Layer 8 of a small transformer language model trained on English Wikipedia (12 layers, counted from 0, width 64).
Take only the direct path to the model's output, skipping the later layers: a vector added to the residual stream pushes a token's score in proportion to its dot product with that token's output vector.

Output vectors of the tokens that the questions are about. A number n stands for (n - 128) times 0.039.
" ": 114, 121, 118, 132, 132, 146, 117, 122, 124, 117, 130, 149, 132, 128, 126, 146, 134, 129, 124, 119, 132, 135, 116, 129, 129, 147, 96, 128, 117, 123, 118, 120, 136, 128, 131, 123, 136, 120, 104, 126, 102, 119, 129, 130, 133, 131, 126, 135, 139, 124, 114, 132, 142, 132, 128, 122, 135, 140, 136, 116, 127, 115, 134, 125
"ally": 138, 139, 158, 142, 121, 104, 112, 155, 96, 165, 101, 131, 121, 141, 121, 144, 143, 125, 118, 148, 103, 124, 114, 155, 166, 117, 157, 139, 155, 116, 127, 149, 124, 162, 114, 155, 138, 122, 142, 147, 137, 110, 134, 126, 112, 123, 146, 107, 143, 111, 143, 96, 113, 114, 140, 107, 122, 129, 127, 126, 122, 152, 115, 112
" 100": 137, 137, 130, 105, 129, 117, 127, 131, 130, 132, 114, 133, 120, 131, 113, 120, 139, 127, 133, 137, 134, 124, 128, 141, 129, 128, 132, 129, 139, 128, 145, 132, 116, 129, 143, 137, 148, 126, 137, 134, 137, 116, 132, 114, 118, 99, 115, 116, 125, 120, 131, 97, 119, 112, 112, 134, 140, 118, 113, 131, 154, 142, 104, 114
"nd": 150, 146, 137, 119, 117, 119, 107, 130, 133, 135, 134, 119, 155, 111, 121, 133, 132, 132, 145, 109, 118, 104, 153, 110, 150, 112, 153, 132, 142, 158, 115, 133, 123, 136, 111, 142, 123, 138, 161, 123, 122, 114, 123, 141, 86, 117, 130, 113, 115, 125, 169, 129, 107, 124, 127, 122, 131, 134, 125, 126, 102, 131, 143, 124
"lo": 122, 151, 128, 132, 133, 103, 127, 138, 134, 116, 116, 129, 104, 98, 121, 116, 122, 124, 137, 108, 108, 110, 115, 125, 144, 115, 137, 125, 134, 132, 118, 131, 139, 128, 126, 123, 132, 151, 139, 148, 140, 123, 131, 124, 125, 106, 135, 122, 119, 129, 152, 136, 129, 128, 126, 123, 134, 127, 111, 114, 152, 130, 106, 132
"r": 139, 136, 129, 105, 141, 162, 119, 119, 134, 135, 135, 126, 143, 108, 120, 116, 140, 130, 138, 124, 99, 135, 135, 107, 152, 133, 117, 145, 132, 127, 135, 109, 144, 142, 133, 104, 135, 142, 139, 135, 98, 142, 119, 128, 124, 139, 158, 138, 96, 133, 133, 135, 142, 123, 109, 125, 122, 115, 128, 154, 124, 127, 109, 128
"tor": 118, 154, 134, 127, 96, 143, 135, 140, 116, 138, 144, 133, 112, 133, 140, 137, 127, 143, 151, 131, 126, 123, 153, 117, 138, 153, 141, 118, 134, 132, 150, 134, 114, 137, 121, 145, 135, 152, 147, 165, 143, 116, 153, 137, 99, 136, 120, 104, 129, 139, 152, 92, 129, 125, 106, 145, 183, 136, 108, 131, 137, 164, 101, 111
"ary": 121, 134, 162, 134, 116, 131, 146, 143, 90, 157, 147, 111, 121, 137, 113, 129, 157, 146, 125, 130, 98, 119, 139, 164, 139, 123, 139, 124, 170, 110, 117, 142, 96, 129, 127, 128, 151, 125, 142, 139, 141, 127, 139, 126, 109, 124, 148, 136, 121, 134, 145, 91, 126, 121, 124, 115, 128, 121, 132, 116, 155, 139, 136, 143
"ved": 99, 149, 126, 113, 117, 115, 141, 131, 125, 165, 115, 132, 107, 123, 122, 92, 146, 132, 119, 112, 104, 115, 153, 112, 123, 117, 137, 141, 155, 156, 118, 115, 104, 127, 132, 142, 148, 128, 166, 134, 152, 117, 143, 109, 101, 121, 132, 109, 118, 136, 169, 112, 106, 119, 116, 112, 154, 147, 118, 141, 117, 133, 129, 150
"ography": 128, 152, 137, 117, 129, 98, 141, 160, 145, 146, 130, 113, 92, 162, 128, 149, 131, 119, 142, 129, 106, 138, 142, 132, 155, 115, 170, 142, 151, 147, 129, 155, 118, 116, 104, 115, 127, 137, 168, 135, 158, 107, 154, 130, 60, 103, 142, 125, 126, 118, 173, 85, 142, 119, 109, 113, 158, 107, 109, 113, 166, 132, 135, 143
"ress": 118, 138, 125, 125, 105, 107, 102, 133, 129, 149, 140, 115, 117, 131, 127, 107, 107, 120, 128, 132, 94, 151, 165, 124, 146, 94, 150, 128, 135, 118, 122, 170, 110, 120, 107, 118, 125, 118, 163, 143, 131, 152, 121, 106, 103, 109, 146, 121, 124, 139, 156, 127, 136, 119, 94, 114, 127, 118, 101, 140, 143, 138, 116, 122
"tten": 131, 149, 109, 109, 113, 109, 119, 129, 122, 141, 137, 132, 99, 120, 112, 97, 119, 134, 144, 107, 81, 102, 145, 118, 99, 105, 156, 136, 160, 160, 138, 156, 122, 124, 108, 151, 135, 132, 150, 124, 157, 106, 149, 148, 107, 112, 130, 108, 143, 121, 174, 101, 98, 119, 122, 117, 123, 111, 118, 149, 125, 137, 103, 123
"°": 162, 122, 133, 127, 97, 134, 114, 115, 130, 147, 157, 132, 90, 100, 112, 149, 144, 127, 123, 140, 120, 125, 180, 114, 121, 126, 163, 110, 132, 141, 132, 99, 131, 113, 117, 160, 133, 131, 155, 139, 139, 138, 115, 124, 115, 102, 115, 115, 130, 123, 151, 111, 112, 110, 114, 140, 154, 123, 108, 115, 128, 155, 129, 120
"y": 163, 163, 165, 114, 99, 100, 129, 143, 129, 180, 123, 132, 86, 124, 116, 94, 138, 138, 134, 136, 96, 125, 169, 114, 142, 94, 249, 113, 175, 177, 178, 163, 94, 129, 117, 154, 107, 161, 207, 159, 206, 103, 120, 118, 99, 107, 159, 106, 124, 105, 176, 93, 112, 85, 103, 137, 162, 88, 130, 144, 143, 166, 111, 144
"bert": 116, 154, 142, 124, 121, 111, 95, 136, 125, 142, 167, 117, 108, 115, 119, 100, 110, 140, 123, 105, 126, 122, 161, 147, 148, 130, 156, 120, 152, 154, 136, 165, 112, 124, 123, 145, 141, 142, 154, 135, 143, 123, 132, 113, 95, 104, 150, 107, 146, 112, 162, 103, 94, 125, 107, 136, 151, 107, 113, 132, 139, 152, 134, 133
"our": 112, 127, 135, 122, 137, 141, 125, 138, 113, 142, 143, 97, 118, 131, 126, 135, 150, 129, 128, 134, 119, 83, 140, 116, 136, 132, 141, 153, 110, 124, 132, 135, 120, 143, 116, 129, 126, 124, 139, 135, 145, 124, 122, 102, 129, 119, 149, 114, 132, 128, 139, 99, 124, 114, 142, 111, 129, 126, 97, 109, 135, 143, 94, 115
"form": 147, 135, 144, 134, 105, 111, 111, 140, 110, 158, 136, 124, 105, 155, 121, 120, 144, 131, 139, 139, 142, 122, 168, 134, 142, 125, 159, 126, 138, 132, 125, 123, 102, 147, 101, 123, 141, 135, 150, 155, 126, 131, 140, 85, 91, 124, 108, 97, 144, 125, 154, 98, 139, 122, 106, 108, 149, 115, 124, 114, 131, 165, 111, 133
"ative": 151, 124, 133, 131, 102, 97, 135, 131, 82, 130, 154, 130, 122, 107, 134, 143, 151, 135, 128, 133, 98, 126, 132, 121, 140, 132, 160, 106, 172, 125, 135, 119, 143, 118, 114, 141, 120, 116, 140, 143, 126, 123, 138, 118, 109, 112, 142, 130, 116, 119, 151, 79, 125, 113, 123, 121, 161, 126, 118, 132, 116, 143, 121, 131
"ute": 129, 131, 130, 132, 122, 119, 128, 156, 114, 167, 146, 119, 137, 134, 112, 126, 142, 139, 112, 139, 113, 134, 141, 119, 109, 110, 127, 112, 166, 140, 156, 153, 112, 139, 113, 107, 142, 123, 139, 120, 141, 118, 135, 108, 111, 124, 160, 114, 134, 123, 151, 106, 123, 114, 121, 116, 140, 109, 119, 147, 135, 130, 110, 107
"ance": 127, 124, 157, 123, 115, 117, 122, 132, 134, 137, 135, 126, 119, 116, 127, 144, 135, 146, 104, 103, 106, 148, 158, 99, 145, 111, 129, 129, 161, 130, 137, 98, 121, 118, 108, 120, 133, 132, 154, 118, 134, 129, 125, 97, 127, 114, 113, 122, 126, 93, 149, 108, 128, 115, 104, 118, 135, 112, 115, 138, 110, 135, 125, 114
"ad": 136, 153, 135, 124, 102, 118, 112, 150, 130, 155, 130, 113, 141, 133, 119, 126, 132, 142, 117, 133, 106, 122, 145, 130, 114, 143, 117, 136, 165, 133, 145, 116, 133, 136, 98, 127, 123, 124, 123, 140, 143, 111, 130, 137, 114, 137, 143, 123, 110, 135, 149, 131, 122, 128, 132, 119, 148, 115, 107, 120, 146, 130, 128, 132
"JPL": 156, 147, 154, 105, 106, 96, 119, 145, 122, 180, 120, 125, 99, 115, 115, 90, 134, 148, 147, 143, 100, 117, 162, 114, 136, 96, 237, 112, 175, 169, 168, 166, 101, 126, 110, 150, 107, 155, 193, 150, 206, 105, 123, 112, 102, 105, 139, 98, 119, 108, 178, 94, 108, 89, 107, 147, 157, 89, 140, 140, 141, 162, 105, 139
"ï": 130, 143, 142, 118, 117, 100, 116, 128, 120, 150, 135, 147, 99, 125, 113, 122, 137, 140, 132, 141, 104, 132, 150, 118, 134, 97, 172, 138, 154, 155, 131, 129, 92, 128, 120, 141, 125, 147, 163, 146, 160, 112, 144, 110, 98, 121, 127, 105, 121, 123, 189, 124, 101, 123, 104, 158, 140, 107, 103, 128, 135, 156, 119, 125
"ium": 148, 135, 122, 115, 113, 114, 138, 114, 109, 149, 108, 131, 99, 119, 131, 125, 139, 148, 112, 116, 114, 123, 151, 145, 110, 114, 159, 133, 169, 125, 139, 158, 106, 148, 122, 118, 123, 124, 143, 138, 171, 122, 117, 121, 104, 136, 156, 116, 106, 125, 154, 87, 129, 116, 101, 139, 156, 111, 114, 125, 140, 140, 128, 129
"ness": 142, 141, 129, 140, 111, 103, 126, 137, 114, 144, 152, 107, 84, 131, 141, 119, 113, 119, 126, 150, 105, 101, 176, 134, 147, 88, 153, 109, 146, 122, 124, 143, 103, 116, 108, 148, 142, 109, 150, 144, 149, 117, 115, 132, 92, 121, 151, 103, 123, 119, 149, 69, 95, 120, 108, 129, 121, 89, 122, 151, 136, 129, 117, 109
"s": 125, 146, 133, 128, 134, 150, 136, 148, 147, 123, 119, 108, 123, 131, 120, 145, 134, 115, 142, 137, 120, 137, 129, 120, 116, 129, 106, 135, 160, 132, 112, 130, 150, 136, 133, 109, 138, 122, 111, 130, 98, 129, 108, 126, 129, 139, 95, 115, 106, 123, 117, 138, 139, 132, 126, 106, 122, 142, 133, 123, 114, 125, 133, 95
"range": 129, 137, 140, 113, 124, 117, 109, 145, 111, 161, 137, 127, 124, 134, 105, 115, 140, 123, 123, 129, 94, 148, 139, 126, 146, 92, 145, 120, 138, 134, 154, 114, 130, 114, 90, 122, 151, 149, 142, 152, 130, 143, 116, 113, 100, 113, 150, 114, 114, 114, 158, 131, 104, 119, 111, 152, 127, 110, 121, 146, 140, 126, 123, 126

Each question shows what one neuron of this layer's MLP adds at an activation of 1. A number n stands for (n - 128) times 0.0045.

n171: 141, 149, 143, 85, 176, 195, 146, 149, 108, 146, 130, 75, 144, 139, 79, 140, 160, 56, 148, 153, 98, 129, 172, 174, 121, 149, 136, 98, 82, 156, 133, 119, 139, 148, 153, 97, 154, 120, 113, 184, 112, 129, 131, 103, 170, 102, 101, 126, 92, 131, 153, 128, 141, 154, 174, 133, 65, 97, 132, 66, 114, 170, 80, 127
Which three tokens does it push up most, strongest first? "our", "s", "r"

n94: 95, 189, 108, 140, 127, 123, 137, 154, 152, 108, 74, 128, 100, 132, 122, 171, 111, 144, 150, 114, 127, 170, 133, 169, 115, 82, 120, 132, 105, 161, 128, 133, 49, 66, 153, 165, 74, 148, 143, 150, 136, 146, 114, 105, 94, 142, 123, 143, 120, 93, 134, 155, 124, 168, 133, 177, 124, 131, 134, 135, 87, 126, 178, 162
Pushed up most: "ï"

n172: 136, 93, 124, 73, 100, 170, 127, 137, 134, 144, 61, 132, 165, 112, 123, 135, 132, 199, 85, 161, 127, 126, 125, 117, 219, 167, 99, 114, 156, 98, 107, 143, 107, 127, 74, 113, 124, 152, 89, 120, 167, 110, 91, 135, 111, 116, 127, 68, 99, 156, 128, 156, 105, 119, 179, 72, 105, 130, 132, 107, 177, 118, 140, 110
Which of these tokens does it push down most? "tten"

n19: 77, 84, 118, 99, 121, 70, 112, 166, 133, 181, 201, 136, 112, 134, 181, 101, 86, 155, 176, 103, 109, 120, 82, 115, 131, 122, 115, 74, 112, 117, 178, 133, 124, 123, 125, 121, 141, 152, 178, 138, 165, 141, 132, 149, 149, 90, 159, 103, 115, 116, 113, 77, 97, 143, 101, 151, 134, 151, 139, 128, 109, 95, 93, 70
Which of these tokens does it push down most? "s"

n153: 122, 124, 95, 95, 109, 143, 153, 150, 126, 121, 97, 75, 104, 106, 131, 80, 182, 135, 129, 154, 104, 91, 190, 146, 105, 171, 83, 159, 175, 147, 152, 157, 93, 156, 139, 139, 192, 162, 176, 129, 139, 144, 149, 105, 97, 183, 166, 104, 106, 172, 201, 159, 130, 87, 136, 165, 156, 129, 87, 184, 131, 133, 171, 122
Which of these tokens does it push down most? " "

n22: 167, 113, 69, 114, 135, 127, 111, 158, 98, 158, 107, 127, 173, 104, 113, 106, 142, 104, 109, 106, 121, 152, 170, 157, 164, 165, 153, 145, 136, 133, 114, 183, 109, 136, 114, 74, 108, 140, 89, 181, 129, 159, 161, 108, 107, 113, 86, 103, 97, 113, 88, 100, 153, 69, 176, 109, 121, 108, 118, 117, 189, 149, 104, 129
Which two tokens does it push up most, strongest first? "form", "JPL"

n37: 121, 73, 133, 119, 132, 139, 142, 108, 126, 120, 87, 170, 118, 150, 101, 99, 101, 87, 139, 206, 152, 108, 135, 165, 162, 110, 141, 73, 136, 99, 117, 129, 127, 153, 131, 117, 149, 87, 96, 138, 142, 96, 144, 146, 138, 110, 140, 155, 102, 132, 244, 151, 120, 116, 121, 118, 122, 181, 137, 170, 112, 99, 150, 129
Which of these tokens does it push down most? "ance"

n167: 161, 112, 150, 86, 137, 154, 180, 120, 145, 120, 135, 113, 147, 143, 160, 118, 124, 118, 144, 130, 111, 164, 123, 134, 195, 148, 120, 72, 133, 172, 137, 43, 141, 70, 98, 109, 187, 157, 162, 134, 114, 123, 152, 138, 161, 150, 130, 117, 48, 139, 196, 116, 102, 101, 119, 108, 95, 196, 90, 127, 126, 137, 86, 107
Which of these tokens does it push down most? "ium"

n18: 189, 119, 164, 104, 143, 83, 156, 99, 121, 125, 142, 168, 128, 119, 104, 105, 91, 148, 151, 125, 186, 130, 75, 143, 95, 122, 125, 164, 74, 157, 137, 90, 103, 141, 150, 134, 179, 126, 100, 62, 119, 119, 135, 132, 110, 122, 84, 143, 143, 141, 126, 164, 105, 199, 127, 131, 134, 151, 126, 202, 174, 146, 113, 149
Which two tokens does it push up most, strongest first? " 100", " "

n55: 120, 73, 89, 101, 170, 158, 160, 178, 197, 126, 184, 173, 110, 190, 185, 132, 147, 144, 100, 149, 159, 120, 151, 142, 111, 171, 86, 121, 94, 131, 86, 84, 137, 120, 166, 95, 119, 99, 137, 129, 123, 192, 155, 85, 155, 136, 186, 197, 148, 173, 113, 147, 172, 62, 134, 152, 139, 127, 131, 123, 59, 59, 114, 99
Pushed up most: " "

n56: 157, 95, 118, 113, 99, 129, 131, 220, 139, 62, 171, 120, 136, 119, 149, 153, 113, 114, 98, 119, 131, 126, 149, 94, 189, 121, 132, 113, 172, 72, 110, 108, 97, 116, 120, 71, 141, 150, 117, 152, 156, 150, 127, 120, 135, 93, 97, 94, 102, 118, 170, 87, 160, 185, 145, 169, 125, 182, 105, 138, 149, 119, 158, 127
Which of these tokens does it push down most? "tten"

n105: 131, 144, 182, 147, 141, 132, 85, 160, 111, 150, 127, 180, 130, 177, 136, 140, 91, 118, 115, 127, 170, 129, 192, 132, 176, 95, 83, 127, 94, 102, 139, 181, 167, 129, 158, 119, 116, 91, 109, 83, 163, 128, 162, 120, 129, 169, 128, 168, 175, 94, 89, 145, 120, 78, 192, 89, 111, 142, 164, 167, 132, 113, 105, 188
Pushed up most: "ally"

n104: 133, 166, 118, 142, 144, 141, 106, 108, 96, 116, 136, 100, 184, 139, 111, 151, 133, 197, 124, 137, 102, 130, 164, 124, 108, 171, 144, 117, 62, 116, 142, 133, 56, 150, 179, 199, 191, 93, 125, 139, 116, 131, 124, 208, 149, 99, 138, 126, 170, 133, 139, 128, 111, 159, 144, 94, 179, 88, 189, 90, 172, 174, 152, 75
Which two tokens does it push up most, strongest first? "tor", "ary"

n89: 120, 96, 126, 96, 109, 143, 124, 150, 77, 108, 75, 170, 116, 108, 131, 134, 159, 122, 159, 165, 101, 179, 68, 217, 172, 86, 117, 125, 162, 110, 129, 115, 74, 140, 142, 147, 136, 132, 105, 93, 86, 140, 154, 144, 137, 143, 156, 146, 113, 101, 181, 129, 64, 154, 126, 102, 120, 74, 161, 126, 115, 220, 105, 130
Which three tokens does it push up most, strongest first? "ally", "ary", "ï"

n74: 116, 124, 135, 88, 126, 103, 156, 154, 125, 160, 118, 131, 144, 155, 138, 115, 139, 134, 140, 133, 132, 100, 140, 148, 102, 112, 131, 163, 105, 83, 177, 150, 90, 153, 132, 131, 139, 210, 184, 123, 58, 170, 153, 184, 133, 123, 140, 232, 131, 83, 95, 166, 192, 99, 133, 129, 159, 107, 107, 106, 120, 97, 114, 155
Pushed up most: "r"

n128: 116, 152, 139, 166, 134, 147, 148, 118, 164, 121, 73, 221, 117, 145, 103, 92, 161, 68, 96, 96, 103, 122, 127, 125, 157, 130, 124, 83, 102, 133, 114, 178, 86, 145, 108, 147, 117, 168, 125, 100, 212, 163, 108, 143, 125, 94, 144, 83, 124, 125, 199, 87, 146, 109, 113, 90, 118, 82, 127, 104, 163, 152, 151, 173
Which three tokens does it push up most, strongest first? "y", "JPL", "ography"

n185: 183, 60, 130, 140, 97, 158, 125, 144, 146, 137, 114, 126, 158, 130, 167, 139, 90, 141, 119, 121, 100, 140, 135, 120, 126, 131, 80, 108, 101, 119, 136, 182, 175, 94, 157, 97, 109, 123, 133, 119, 118, 164, 143, 94, 160, 137, 167, 91, 94, 117, 79, 160, 158, 140, 113, 139, 132, 85, 126, 67, 174, 154, 86, 91
Which of these tokens does it push down most? "ved"

n40: 130, 57, 160, 128, 101, 137, 198, 128, 127, 124, 144, 141, 166, 139, 119, 111, 163, 140, 164, 122, 128, 158, 159, 120, 139, 143, 111, 150, 128, 142, 63, 120, 78, 155, 98, 114, 178, 166, 170, 81, 128, 143, 144, 154, 107, 173, 128, 166, 153, 121, 160, 109, 163, 90, 113, 99, 80, 157, 109, 66, 143, 156, 132, 156
Pushed up most: "ary"

n75: 181, 135, 141, 118, 117, 128, 172, 122, 142, 189, 141, 147, 65, 151, 150, 119, 113, 111, 150, 120, 106, 129, 128, 140, 163, 47, 129, 160, 164, 159, 118, 80, 83, 137, 66, 79, 126, 108, 140, 168, 169, 108, 94, 146, 146, 166, 153, 125, 124, 180, 137, 172, 85, 67, 152, 84, 112, 104, 131, 121, 104, 130, 88, 151
Which two tokens does it push up most, strongest first? "y", "JPL"

n53: 164, 144, 143, 169, 125, 67, 123, 89, 80, 170, 148, 94, 143, 128, 137, 156, 61, 129, 138, 132, 109, 104, 124, 150, 115, 135, 98, 138, 135, 111, 121, 92, 95, 106, 148, 156, 166, 100, 164, 162, 100, 104, 64, 99, 73, 70, 57, 101, 147, 141, 148, 54, 139, 158, 116, 148, 119, 143, 106, 104, 145, 104, 136, 156
Which two tokens does it push up most, strongest first? "ness", "form"

n65: 166, 144, 103, 136, 144, 136, 100, 112, 152, 148, 141, 103, 159, 126, 128, 68, 122, 171, 148, 156, 141, 160, 144, 124, 93, 88, 118, 186, 134, 111, 93, 75, 70, 182, 75, 106, 98, 151, 154, 152, 132, 156, 108, 53, 134, 99, 44, 125, 150, 143, 99, 84, 139, 193, 63, 140, 138, 137, 130, 94, 138, 150, 141, 147
Pushed up most: "form"

n184: 122, 113, 144, 150, 136, 138, 148, 107, 181, 133, 127, 90, 119, 141, 94, 103, 119, 103, 136, 143, 136, 156, 119, 102, 144, 167, 106, 125, 108, 103, 156, 117, 69, 110, 84, 147, 173, 83, 115, 168, 143, 97, 68, 128, 130, 123, 127, 48, 149, 139, 180, 93, 146, 120, 142, 133, 127, 138, 131, 139, 118, 135, 185, 115
Which two tokens does it push up most, strongest first? "ness", "form"

n180: 111, 95, 126, 132, 136, 62, 74, 111, 153, 174, 121, 126, 127, 159, 189, 107, 119, 159, 112, 100, 106, 168, 115, 129, 168, 127, 151, 149, 103, 145, 128, 95, 99, 113, 153, 137, 176, 155, 106, 132, 146, 109, 146, 142, 163, 119, 132, 112, 132, 114, 150, 140, 147, 51, 113, 167, 156, 103, 86, 120, 102, 112, 105, 99
Which of these tokens does it push down most? "s"

n177: 164, 94, 114, 60, 144, 122, 107, 156, 79, 120, 184, 95, 183, 122, 50, 97, 155, 109, 105, 163, 171, 131, 135, 92, 101, 78, 108, 111, 119, 139, 102, 135, 114, 125, 160, 80, 134, 35, 96, 82, 109, 102, 102, 98, 170, 75, 118, 102, 137, 120, 98, 140, 63, 132, 136, 119, 111, 109, 148, 135, 148, 121, 82, 120
Pushed up most: "ute"

n191: 123, 89, 144, 154, 179, 72, 100, 120, 151, 89, 134, 79, 148, 156, 191, 100, 51, 131, 127, 139, 125, 115, 74, 128, 122, 75, 128, 126, 118, 63, 157, 126, 103, 124, 146, 94, 107, 127, 141, 76, 149, 92, 148, 140, 129, 56, 110, 123, 145, 133, 151, 114, 133, 115, 69, 116, 134, 106, 125, 121, 139, 150, 141, 168
Pushed up most: "ography"

n60: 115, 149, 119, 136, 113, 105, 170, 118, 153, 129, 128, 108, 137, 170, 140, 118, 150, 135, 85, 154, 157, 130, 100, 74, 131, 158, 92, 87, 124, 91, 96, 102, 149, 199, 106, 117, 127, 123, 152, 127, 108, 111, 86, 79, 172, 119, 134, 103, 81, 156, 147, 162, 112, 80, 95, 132, 113, 134, 156, 150, 198, 126, 153, 165
Which of these tokens does it push down most? "tten"

n23: 196, 108, 175, 137, 79, 65, 127, 151, 98, 100, 169, 111, 83, 140, 95, 121, 160, 161, 137, 138, 151, 132, 112, 124, 68, 149, 126, 211, 105, 56, 120, 82, 128, 84, 135, 93, 107, 154, 124, 149, 97, 117, 187, 138, 104, 58, 122, 136, 135, 156, 102, 169, 151, 75, 99, 149, 136, 211, 137, 99, 83, 159, 144, 169
Which of these tokens does it push down most? "ness"

n3: 111, 147, 38, 130, 114, 205, 112, 65, 100, 158, 163, 117, 173, 125, 122, 99, 153, 115, 90, 155, 113, 121, 96, 70, 146, 162, 131, 123, 144, 133, 76, 140, 66, 113, 81, 90, 178, 139, 114, 149, 151, 95, 92, 109, 137, 118, 114, 142, 123, 102, 200, 80, 104, 129, 129, 143, 60, 155, 116, 142, 111, 160, 148, 130
Pushed up most: "ved"

n13: 105, 116, 112, 138, 145, 108, 189, 119, 181, 116, 141, 131, 153, 113, 121, 147, 166, 116, 139, 99, 123, 80, 110, 145, 142, 168, 158, 69, 115, 118, 125, 121, 94, 99, 75, 140, 108, 142, 42, 140, 126, 125, 113, 182, 118, 165, 93, 139, 163, 167, 103, 103, 103, 78, 116, 183, 137, 150, 92, 106, 125, 160, 141, 119
Pushed up most: "tor"

n16: 105, 108, 119, 134, 118, 79, 121, 148, 108, 105, 141, 158, 79, 102, 147, 171, 114, 166, 96, 92, 116, 149, 137, 129, 118, 173, 129, 93, 125, 146, 179, 86, 149, 44, 130, 56, 151, 128, 160, 84, 116, 143, 136, 112, 140, 129, 110, 111, 83, 138, 139, 79, 101, 147, 90, 106, 152, 140, 103, 149, 88, 123, 168, 100
Which two tokens does it push up most, strongest first? "ance", "ative"

n20: 153, 175, 120, 101, 119, 62, 148, 172, 115, 135, 64, 139, 133, 152, 141, 104, 166, 155, 112, 140, 145, 92, 124, 169, 189, 111, 108, 157, 194, 137, 116, 136, 139, 64, 158, 135, 150, 146, 110, 160, 123, 188, 106, 93, 106, 65, 182, 148, 117, 121, 108, 158, 117, 137, 166, 105, 107, 85, 101, 167, 168, 119, 173, 137
Which of these tokens does it push down most? "tor"

n99: 103, 108, 107, 111, 96, 157, 158, 114, 157, 119, 102, 115, 89, 54, 161, 189, 146, 167, 130, 147, 159, 119, 148, 150, 100, 131, 115, 90, 144, 158, 123, 146, 97, 141, 114, 195, 145, 151, 97, 145, 102, 61, 108, 195, 138, 138, 124, 175, 111, 123, 181, 136, 150, 143, 109, 181, 192, 172, 91, 85, 130, 176, 119, 143
Pushed up most: "tor"

n142: 141, 146, 184, 103, 123, 141, 150, 148, 96, 150, 152, 144, 93, 86, 93, 108, 91, 137, 142, 47, 130, 100, 125, 113, 100, 110, 100, 106, 157, 127, 157, 160, 76, 117, 124, 110, 185, 146, 193, 131, 83, 187, 125, 132, 139, 106, 141, 144, 183, 166, 162, 109, 83, 106, 106, 80, 131, 160, 104, 89, 109, 109, 182, 115
Pushed up most: "bert"

n79: 128, 147, 114, 103, 84, 150, 135, 89, 155, 157, 139, 109, 120, 80, 174, 134, 134, 122, 129, 121, 93, 178, 108, 137, 96, 128, 91, 111, 76, 143, 131, 133, 145, 96, 98, 155, 164, 105, 138, 93, 125, 150, 113, 115, 96, 200, 80, 181, 156, 129, 140, 134, 132, 114, 75, 124, 85, 132, 178, 166, 143, 147, 132, 165
Pushed up most: "r"

n62: 148, 144, 148, 152, 131, 127, 101, 133, 161, 117, 137, 122, 190, 154, 81, 146, 84, 157, 86, 99, 144, 86, 86, 136, 106, 167, 125, 81, 113, 194, 92, 112, 155, 158, 43, 100, 56, 81, 94, 175, 189, 119, 98, 127, 118, 117, 120, 114, 138, 156, 109, 114, 101, 189, 88, 107, 135, 127, 72, 114, 147, 78, 136, 80
Pushed up most: "ad"

n51: 160, 120, 160, 109, 146, 124, 99, 132, 146, 90, 71, 103, 131, 103, 161, 170, 124, 168, 119, 137, 123, 139, 149, 139, 104, 107, 86, 129, 104, 167, 171, 115, 154, 94, 95, 171, 106, 107, 124, 153, 120, 146, 144, 101, 182, 160, 111, 231, 123, 186, 159, 116, 122, 186, 124, 97, 159, 168, 162, 197, 122, 93, 58, 178
Pushed up most: "r"

n70: 146, 120, 144, 87, 118, 57, 125, 106, 116, 162, 121, 126, 101, 140, 160, 138, 118, 107, 55, 84, 166, 131, 161, 92, 116, 137, 175, 86, 149, 133, 181, 146, 88, 187, 142, 84, 124, 143, 93, 123, 134, 80, 182, 155, 112, 116, 113, 145, 121, 101, 119, 140, 139, 115, 188, 104, 136, 105, 141, 142, 88, 118, 148, 145
Pushed up most: "y"

n182: 136, 120, 116, 116, 101, 48, 111, 137, 101, 145, 126, 142, 187, 140, 107, 104, 109, 111, 135, 126, 164, 124, 175, 141, 88, 120, 138, 113, 81, 72, 160, 148, 125, 167, 118, 185, 100, 97, 91, 182, 132, 90, 153, 149, 110, 127, 68, 183, 184, 118, 96, 127, 148, 146, 141, 149, 117, 164, 132, 126, 124, 61, 101, 148
Which of these tokens does it push down most? "r"

n127: 171, 110, 163, 157, 154, 92, 108, 160, 155, 165, 117, 178, 157, 116, 159, 76, 187, 109, 181, 157, 101, 109, 110, 144, 87, 160, 109, 134, 179, 165, 149, 144, 131, 120, 165, 107, 165, 109, 80, 145, 158, 169, 141, 75, 152, 102, 123, 146, 107, 119, 142, 158, 124, 60, 137, 118, 156, 97, 142, 136, 101, 124, 127, 151
Pushed up most: "JPL"

n95: 136, 129, 122, 95, 156, 79, 130, 144, 97, 126, 152, 145, 97, 149, 20, 122, 118, 116, 148, 101, 56, 148, 106, 77, 51, 119, 153, 93, 124, 120, 151, 70, 150, 105, 135, 172, 155, 102, 157, 128, 89, 98, 126, 162, 218, 113, 120, 153, 88, 93, 143, 69, 71, 147, 93, 78, 147, 92, 146, 120, 132, 106, 108, 103
Which two tokens does it push up most, strongest first? "tten", "ative"